Layer 7 of a small transformer language model trained on English Wikipedia (15 layers, counted from 0, width 96).
Take only the direct path to the model's output, skipping the later layers: a vector added to the residual stream pushes a token's score in proportion to its dot product with that token's output vector.

Output vectors of the tokens that the questions are about. A number n stands for n times 0.036.
"ese": 7 10 -13 -15 -21 22 24 16 9 -2 -29 9 -11 9 -5 -2 -7 8 23 -2 -24 10 21 7 23 8 -13 -16 -2 -33 -12 12 -17 8 -16 -6 -3 -29 -1 -17 -1 3 3 10 4 -4 -6 -21 14 -6 -13 2 -11 13 6 0 2 8 -29 -7 -5 22 2 24 2 6 1 -2 -8 17 25 9 -12 1 -7 -17 22 9 11 -7 9 -27 25 25 -9 1 -3 -22 -22 -10 -9 51 9 4 3 -14
" Hofmeyr": 22 -28 12 -21 -19 28 13 -4 -31 10 -4 42 -33 19 -25 -43 -35 19 -3 31 22 16 8 -11 27 33 -7 -30 13 -42 1 11 10 23 8 -22 4 -40 -18 -25 2 -31 21 -26 1 20 29 -39 49 -40 -13 -3 -48 38 -15 13 -36 42 -18 9 22 52 -11 16 13 32 28 -35 -40 11 54 38 -30 9 15 20 -4 32 43 -22 17 5 6 18 -39 -35 -16 -25 -42 39 -24 38 -43 12 -1 -37
"====": 16 -4 19 -4 0 39 3 3 17 12 15 4 -18 13 -12 -14 -28 2 7 0 -8 1 2 -8 3 -8 3 -5 -7 -24 9 29 -20 -11 9 -19 12 -10 -22 -22 9 -22 7 -5 10 16 10 -45 -10 -13 9 1 -6 4 0 10 16 18 -24 1 2 28 0 26 -3 18 18 -35 16 -21 -9 13 -26 -11 -3 9 -8 22 -3 -9 -20 -9 -10 5 13 4 -3 -6 -18 -4 6 14 2 -5 53 -3
"ing": -11 11 8 -34 -23 -6 -16 -19 -10 -8 -29 3 20 4 -3 13 -7 -1 -10 -5 14 21 21 -16 -9 12 -13 1 -11 1 0 13 -15 -3 -10 -6 -3 -5 12 -5 8 1 3 -2 -9 9 -4 11 13 1 11 -8 14 -17 19 -17 -18 26 -25 4 9 3 1 9 -7 20 0 10 11 21 -3 4 1 -9 15 -7 2 6 -2 9 -3 11 4 18 9 7 5 -25 -21 5 -10 -9 4 7 8 -1
"ew": 14 7 -13 -13 -3 5 12 7 0 -8 12 7 -12 40 3 -16 -17 11 -16 11 14 12 12 -17 -24 21 -15 3 13 -7 -11 2 -15 5 14 -17 0 -21 -28 -3 21 7 17 3 -26 17 8 -26 16 -12 -16 -17 -8 15 -12 13 17 14 -9 9 8 21 -7 11 9 0 9 -1 -2 -18 13 6 4 0 22 -13 10 29 3 -13 -14 -12 18 6 -16 -19 -2 -2 -33 4 -6 13 1 -1 -24 -4
"profit": 15 -15 13 -24 -9 30 -4 3 -25 -8 -2 1 11 20 -20 6 -9 18 -14 28 5 22 -11 5 27 -10 0 -34 37 -20 7 -6 7 15 -18 -9 6 -25 -33 -21 5 -15 30 4 5 5 5 -3 -1 -14 4 -8 -10 4 -12 13 7 3 -15 4 10 39 -8 -4 4 8 32 -34 -27 2 14 -8 -5 -6 13 3 -3 23 20 -3 25 -16 -10 14 -21 2 -12 -5 -19 24 -27 19 -37 16 -8 14
"sqmi": -6 -38 5 -4 -36 19 21 6 26 -2 -24 14 -57 22 -21 -34 -25 7 -21 36 41 40 10 4 1 19 -3 -15 2 -6 -12 13 -12 34 -10 -20 -3 -24 -35 6 -13 -8 22 -14 32 -4 17 -8 23 -33 -14 11 2 29 -15 -11 -34 3 -22 10 -11 60 -6 6 -8 7 37 -8 -19 9 43 26 -5 30 40 -11 9 -1 -10 -28 3 9 10 18 -22 7 -12 -15 -22 19 -24 22 -22 -7 -16 -6
"ǐ": 8 -16 14 -29 -4 15 6 -5 -30 11 -12 18 -23 12 -10 -40 -12 18 -24 25 9 22 5 -16 7 17 -3 0 13 -3 5 13 -11 8 17 -16 1 -28 9 -12 13 -26 4 1 0 14 4 -5 29 -28 -19 5 -23 0 -11 19 -5 1 0 -2 9 3 -1 15 11 14 16 -11 -17 21 29 4 1 -8 10 -1 13 13 27 -10 5 10 -4 20 -18 -27 -3 -19 -43 8 -26 22 2 19 1 -17
" fumble": -1 5 17 -26 2 22 -17 1 -11 2 -18 29 -14 13 -14 -11 -15 -7 1 3 2 23 -14 7 13 9 -7 -7 12 -23 13 16 5 7 8 -24 12 -14 -10 -23 -9 -16 8 -10 -15 1 20 -31 14 -12 -11 13 -25 24 -24 2 -16 14 -17 11 21 19 -5 27 25 10 10 0 8 3 -3 20 -13 33 -2 8 -19 20 -8 -15 -2 -10 13 28 -8 -18 -6 17 -14 -7 -22 19 -21 15 14 -22
"Species": 29 -8 26 8 11 14 6 10 15 10 5 16 -18 -4 -10 -29 -49 -10 -19 -3 42 5 0 0 -11 10 23 -21 -7 -39 5 21 22 26 22 0 11 -21 -19 -1 -1 -38 26 -31 -8 22 3 -11 7 -27 -7 -3 -32 31 -19 10 -10 36 14 18 13 10 -11 6 -8 25 44 -5 -33 -30 12 -2 -4 -7 12 17 -2 21 11 -9 -17 -4 -15 12 4 -33 -13 -19 -39 45 -27 -1 -6 -11 0 10
"Production": -2 15 -7 -24 -1 1 2 10 -12 -5 2 9 -1 23 -12 -35 -10 14 -7 3 13 23 13 -2 4 -2 23 -5 7 -32 -13 18 -19 9 18 0 2 -12 -2 -17 9 -24 3 11 -16 21 3 -18 -3 -22 -27 -5 -30 17 1 8 -16 28 -39 1 26 35 -19 -6 16 11 -1 -28 -17 6 21 3 -14 18 2 -5 28 28 6 -5 20 9 8 7 -2 -20 -14 19 -17 7 19 18 -14 -13 2 -26
")": 33 -26 21 -16 -15 53 -4 -4 -29 14 -15 64 -57 34 -46 -51 -41 26 -10 26 37 46 13 -4 14 40 -1 -39 21 -49 16 29 12 14 9 -49 2 -62 -27 -39 7 -44 37 -33 -11 23 38 -36 51 -56 -12 -4 -61 47 -17 23 -42 38 -26 30 26 94 -21 32 9 41 48 -52 -47 16 51 37 -46 15 7 23 2 36 52 -22 17 6 12 35 -59 -37 -28 -28 -67 38 -34 37 -45 9 3 -56
"ax": 5 3 1 3 11 18 14 -4 4 9 4 5 5 8 3 11 -9 23 -11 -1 18 14 17 -3 -14 4 -24 -17 16 -4 -20 20 9 -8 9 -19 -4 -29 -5 -25 -3 5 3 11 -20 -5 14 -23 -9 -15 -20 -3 -16 34 21 10 10 16 8 28 -12 -1 -2 5 -4 8 -6 -19 -20 6 18 -8 -16 26 20 -5 10 15 10 -17 -2 -5 -19 10 -21 -1 -12 -15 -26 9 -19 21 1 7 -3 -15
"awa": 16 4 8 -19 -8 7 -8 -6 -25 5 -20 0 -19 22 -2 -24 -19 34 -6 6 2 28 2 1 5 -2 -8 1 4 -6 7 16 9 15 -4 -4 2 -26 -15 -15 -1 -8 5 13 -4 18 -8 -22 9 -11 -2 -12 -20 3 14 10 -2 -14 -24 -6 -9 9 -4 35 -17 -4 20 7 8 11 22 8 -9 10 28 -3 1 37 12 -4 0 10 -19 20 -3 -22 -4 -15 -37 4 -3 14 -2 3 11 -10
" ": -9 -1 -6 3 12 4 5 10 7 -10 3 10 4 -2 3 11 10 -6 -5 -4 1 -5 5 0 5 -5 3 16 -2 9 -11 3 -8 0 4 2 9 14 3 2 -11 -2 -3 -3 13 -4 -11 8 -10 9 6 -7 6 -5 4 -5 11 1 -5 4 2 -9 7 -5 -1 -18 -5 8 2 3 -8 -10 0 5 4 -9 3 -11 -5 -10 2 4 -11 -9 10 -3 4 -5 -4 -4 -8 -3 -2 5 1 1
"i": 14 7 -14 -2 -2 -6 -4 6 3 14 -4 -6 -4 13 -4 -1 9 -13 10 3 -16 6 16 1 -2 0 5 4 -11 -10 0 -1 5 13 4 15 -6 -14 20 -15 -17 6 -3 8 14 12 -2 1 6 -3 5 -5 -24 -10 -8 2 -15 7 -22 -9 -4 6 1 -7 7 1 -2 18 10 -18 3 0 4 -1 5 -7 -1 0 0 0 -6 9 9 9 -4 -3 3 -17 -22 6 9 23 -6 -9 4 4

Each question shows what one neuron of this layer's MLP adds at an activation of 1. A number n stands for n times 0.011.

n76: 4 9 3 5 0 -10 4 -23 15 -5 0 9 40 0 -9 -15 12 12 13 30 -3 -8 -10 10 4 -4 2 -15 -6 1 -11 33 -2 13 -12 9 -2 -2 -28 -6 3 9 -10 0 4 -14 24 -13 -1 -29 18 6 5 -11 -5 4 5 10 11 3 -39 31 -12 -1 -26 -13 23 -10 -25 -5 9 -14 -12 -22 -14 29 -19 10 -36 4 9 2 16 -1 -9 48 -4 10 3 -18 12 3 15 9 16 -11
Pushed down most: "ǐ"

n133: 0 0 0 0 0 0 0 0 0 0 1 -1 0 0 0 -1 0 1 0 1 0 0 -1 -1 0 -1 0 0 0 0 0 0 0 0 1 0 0 0 -1 0 0 0 0 0 0 0 0 1 0 0 0 0 0 0 0 0 0 -1 0 0 0 0 1 0 0 0 0 0 1 0 0 0 1 1 0 0 -1 0 0 -1 0 0 0 0 0 -1 0 0 0 0 0 1 0 0 0 1
Pushed up most: "awa"

n159: 0 0 -2 1 -1 0 0 -1 -1 0 0 -1 0 0 1 -2 0 -1 0 1 -1 1 -2 -2 0 -1 1 -1 0 0 0 0 0 1 0 0 -1 -2 0 0 0 0 -1 -1 1 1 0 1 0 -2 -2 -1 1 0 -2 -1 0 -1 0 0 0 0 -1 0 -1 0 0 -1 0 -1 0 0 1 -1 1 0 0 0 0 -1 0 -1 0 -1 0 -1 2 0 0 -1 -2 1 0 0 -1 1
Which two tokens does it push up most, strongest first? "sqmi", "ǐ"

n202: 0 0 0 0 0 0 1 0 0 0 0 0 0 -1 0 -1 0 0 0 -1 0 0 0 1 0 0 0 0 0 0 0 1 -1 0 -1 0 0 -1 0 0 0 1 0 0 0 1 -1 0 1 -1 -1 0 1 1 0 0 0 1 0 1 1 1 -1 -1 0 0 0 -1 0 -1 0 0 0 -1 0 0 1 0 0 0 0 0 0 1 1 1 1 0 0 0 0 0 -1 0 -2 0
Pushed up most: ")"

n213: 18 26 20 25 1 3 2 3 -10 -8 10 -16 25 21 0 23 -7 21 -3 -1 -7 1 -2 8 23 -11 28 -14 -2 -17 5 -27 35 9 -22 -27 24 -20 -9 -41 19 -3 6 -21 33 -1 -5 13 -41 -30 27 -31 -2 -12 6 -25 22 9 -3 3 -1 4 5 -42 -10 1 -9 -22 -10 -24 5 -26 10 -25 18 11 -4 10 -11 32 5 34 31 13 -8 -18 -29 -9 -15 -9 27 20 -24 23 18 -30
Pushed up most: "profit"

n261: 12 5 -2 14 -11 -6 37 -3 16 -6 5 19 7 -3 20 -11 -26 -3 -10 -7 -7 -31 -18 -20 -13 -17 -2 1 -9 30 -11 -11 -15 40 -13 -1 17 22 1 -20 -31 -17 11 -25 26 21 -16 4 15 16 -13 -4 12 -8 30 23 -11 12 3 -3 13 -10 -9 19 -18 -11 19 3 -15 32 -43 -9 7 -6 25 10 -13 -11 16 -28 10 -24 -2 -16 4 7 13 14 -5 -11 -10 -12 21 -18 22 20
Which two tokens does it push up most, strongest first? " ", "Species"

n8: 0 0 1 -1 0 0 -1 0 0 0 -1 0 0 0 1 1 0 -1 0 1 0 -1 0 0 0 0 0 0 -1 -1 0 -1 0 0 0 0 -1 0 0 0 0 0 0 0 1 0 0 0 0 -1 1 0 -1 -1 1 0 0 0 0 0 0 -1 0 -1 0 0 0 0 0 1 0 0 0 0 0 0 -1 0 0 0 0 0 0 0 -1 -1 0 -1 0 0 0 0 0 1 2 0
Pushed down most: "ew"

n334: 0 0 1 0 1 0 -1 0 -1 0 -1 0 0 0 1 0 0 1 0 1 1 0 0 0 0 0 0 0 0 0 1 0 0 0 0 0 -1 0 0 1 0 0 -1 0 1 0 1 1 0 -1 0 0 0 0 0 0 0 0 0 0 0 0 1 0 0 0 0 0 1 1 0 0 1 0 1 0 0 0 0 0 0 0 -1 0 -1 0 0 0 0 0 0 0 0 1 1 0
Pushed down most: "ese"

n144: 7 -4 5 -32 19 15 -19 -6 -20 -21 24 -9 0 -9 31 -11 -7 26 2 -6 15 1 -15 10 -13 -6 -13 -20 0 5 -2 29 3 -2 -23 -33 -8 -10 8 29 31 -2 -28 4 -3 -24 2 26 -8 10 44 -3 -2 -16 -9 8 -22 11 1 -4 -11 -18 11 -10 12 -18 -11 12 17 -25 25 1 -3 13 16 -23 -4 -12 -6 -1 9 14 4 11 39 -14 8 -10 3 -5 -12 22 1 -14 -5 13
Pushed up most: "ing"

n287: -1 0 1 -1 -1 0 0 0 0 -1 0 0 0 0 0 1 -1 0 0 1 0 -1 0 1 0 1 0 0 0 -1 0 0 0 0 1 0 0 0 0 0 1 0 0 0 0 0 0 0 -1 0 0 0 -1 -1 0 0 1 0 0 -1 0 0 0 1 0 -1 0 0 0 0 0 0 0 0 1 0 -1 0 0 -1 0 -1 0 0 0 0 0 0 0 -1 0 0 0 0 1 0
Which two tokens does it push up most, strongest first? "====", " fumble"

n166: 0 0 0 0 0 0 0 0 -1 0 0 0 0 0 1 -1 1 0 0 0 0 1 -1 0 0 -1 0 0 1 0 0 1 1 0 0 0 -1 -2 0 1 0 0 -1 -1 1 0 0 1 0 -1 -1 0 0 1 -1 0 0 -1 0 0 0 0 0 0 0 0 0 0 1 0 0 0 1 0 1 0 0 0 0 -1 0 0 -1 0 0 0 1 0 0 0 0 1 0 0 1 1
Pushed down most: "ing"

n243: -1 0 0 0 -1 0 0 0 1 -1 0 -1 -1 0 0 1 -1 -2 0 2 0 -1 0 -1 -1 1 1 0 -1 -1 0 -1 0 0 1 0 -1 0 -1 -1 1 0 0 0 1 0 0 0 -1 -1 0 -1 -2 -1 0 0 0 0 0 -1 0 0 0 0 0 0 0 0 0 0 -1 0 0 0 0 0 -1 0 0 -1 0 -1 -1 0 0 -1 1 -1 0 -1 -1 0 0 0 1 0
Which two tokens does it push up most, strongest first? "====", "Species"

n37: 5 25 0 -1 -21 -18 -19 -2 -8 0 14 -52 16 1 -4 -17 15 -1 30 -13 -2 -8 22 -2 9 -13 -20 18 10 -1 7 -24 12 -14 -3 28 2 -4 -6 17 -33 -23 -5 1 9 29 6 20 5 -7 14 3 -14 -12 10 -21 2 -15 7 17 -13 39 4 0 48 21 -27 20 28 -29 -2 25 -15 -15 -3 -1 -3 7 -49 0 -3 22 11 -9 21 23 -3 -28 -7 19 -32 -9 -7 32 -16 0
Pushed up most: "i"

n121: 0 0 0 0 0 0 0 0 0 0 0 0 -1 0 1 0 0 0 -1 1 0 0 -1 0 0 1 0 0 0 0 1 0 0 -1 0 0 0 1 0 0 0 1 0 -1 1 0 0 1 0 -1 0 0 0 0 0 0 0 0 0 0 0 0 0 0 0 0 0 0 1 0 0 0 0 0 1 0 0 0 0 0 0 0 -1 1 -1 0 0 0 0 -1 -1 0 0 1 0 0
Pushed up most: "sqmi"

n357: 0 0 0 -1 0 0 -1 0 -1 0 -1 0 -1 0 1 1 0 0 0 1 0 -1 0 0 0 0 0 0 0 0 0 -1 1 0 0 0 -1 -1 0 0 0 0 -1 0 0 0 1 1 0 -1 0 0 -1 -1 0 1 0 0 0 0 -1 -1 1 0 0 0 -1 0 1 2 0 0 1 1 1 0 0 0 0 0 0 0 0 0 -1 -1 0 -1 0 0 -1 1 0 1 2 1
Which two tokens does it push up most, strongest first? "ǐ", "awa"

n320: -2 0 0 -1 0 1 -1 0 2 0 0 0 -2 1 1 2 -2 1 0 4 0 -1 0 -1 -2 1 0 0 0 -2 1 -1 0 -2 1 -1 0 2 -1 -1 0 0 0 -3 2 0 1 3 -3 0 1 0 -4 -1 0 1 0 0 1 -2 1 0 3 2 0 0 -1 0 3 0 0 0 1 1 2 0 -2 0 -1 -1 -1 -2 -3 0 -1 0 -1 -1 1 -2 0 0 1 3 3 1
Which two tokens does it push up most, strongest first? "====", " fumble"

n151: -1 0 0 0 0 1 1 0 0 -1 -1 0 0 1 0 0 0 -2 0 1 0 -1 0 -1 -1 1 0 -1 -1 0 0 -1 0 0 0 0 -1 0 0 0 0 0 1 0 0 0 -1 -1 -1 0 1 -1 -1 0 1 -1 0 1 0 0 -1 1 0 0 -1 -1 0 0 -1 0 -1 0 -1 0 -1 -1 -1 0 0 0 0 -1 0 0 0 0 0 -1 0 0 0 -1 0 0 0 -1
Pushed down most: "ǐ"

n36: 0 0 0 -1 0 1 0 0 0 -1 0 0 0 1 1 0 0 0 1 2 0 -1 0 -1 -1 0 0 0 0 0 0 -1 0 -1 1 -1 0 0 0 -1 0 0 0 -1 0 -1 0 1 -1 0 1 -1 -1 0 0 1 0 0 0 -1 0 0 1 0 -1 0 0 0 1 0 -1 0 0 0 0 0 -2 0 -1 -1 0 -1 -1 0 -1 0 0 -1 0 0 0 0 0 1 1 0
Pushed down most: "Production"

n118: 30 0 -3 4 -14 5 -14 15 15 4 4 -78 22 16 -5 -8 2 -20 23 -3 8 15 12 1 15 -2 5 4 -13 24 -6 24 -4 -3 3 28 -18 -15 8 17 6 -1 -4 29 -7 -6 -13 5 2 -18 -7 2 15 -9 0 12 -4 -9 -22 -24 -19 12 11 -8 20 0 11 23 26 -3 16 -3 -8 -17 -12 -15 -20 2 -8 -23 -28 13 -28 5 -5 8 26 23 -17 -12 -12 -8 5 -10 -4 16
Pushed up most: "i"

n253: 0 -1 0 -1 0 0 -1 0 0 0 0 1 -1 0 0 1 1 2 0 1 0 0 0 1 0 0 0 0 1 -1 0 0 1 -1 1 0 0 0 -1 0 -1 0 -1 -1 0 0 1 1 -1 0 0 0 -1 0 -1 0 0 0 1 -1 0 0 1 1 1 -1 -1 0 1 1 0 0 1 0 1 0 -1 0 0 -1 -1 -1 -1 0 0 0 -1 0 0 -1 0 1 0 1 1 1
Pushed up most: " fumble"

n109: 4 -3 31 3 33 -11 -20 -20 -18 -10 11 15 -3 19 14 -1 10 14 -10 10 -22 14 -7 42 -1 15 16 -11 5 -24 -13 -9 42 -3 -10 -27 -7 -32 -10 12 0 14 15 -1 2 4 0 11 -9 -5 7 -6 -34 -8 10 3 7 9 25 -20 -9 3 20 -40 -11 -28 -7 -21 -13 -29 6 4 22 -1 23 9 16 5 18 29 -2 15 -5 -5 3 -29 2 12 -1 4 6 13 -24 -7 -13 -14
Pushed down most: "ing"

n221: 0 0 1 -1 0 1 0 0 -1 0 0 0 1 1 1 0 0 0 0 1 0 0 -1 0 0 0 0 0 0 0 -1 0 0 1 1 0 0 0 0 1 0 1 0 0 1 0 0 1 0 0 1 0 -1 0 0 0 1 0 0 0 0 0 0 0 0 0 0 0 0 0 0 0 0 0 0 0 0 1 0 0 0 0 0 -1 0 0 0 0 0 1 0 0 0 0 1 0
Pushed up most: "profit"

n222: 0 0 0 0 0 0 0 0 0 0 -1 1 0 0 0 0 1 0 0 0 0 0 0 1 0 0 0 0 0 0 0 0 0 0 1 0 0 -1 0 0 0 0 0 0 0 0 0 0 0 -1 0 0 0 0 0 0 0 0 0 0 0 0 0 0 1 0 0 0 1 1 0 1 0 0 0 0 0 0 0 1 0 0 0 1 0 0 0 0 0 0 0 0 0 1 0 0
Pushed down most: "Species"

n305: -5 9 41 1 -53 15 7 -4 -29 18 -16 11 -17 -13 -20 6 7 -8 8 6 -18 22 -12 10 2 -22 -17 1 -30 0 -18 6 -8 42 -2 27 3 -52 0 -1 -1 -14 33 4 4 48 42 2 27 -29 -17 22 2 0 10 4 -28 14 -4 -21 11 -7 -3 32 -36 44 9 -28 -54 -33 -16 9 35 17 11 23 8 23 -20 -13 9 -10 -1 2 -16 -21 -29 17 -21 -13 24 3 31 -2 33 -18
Pushed up most: ")"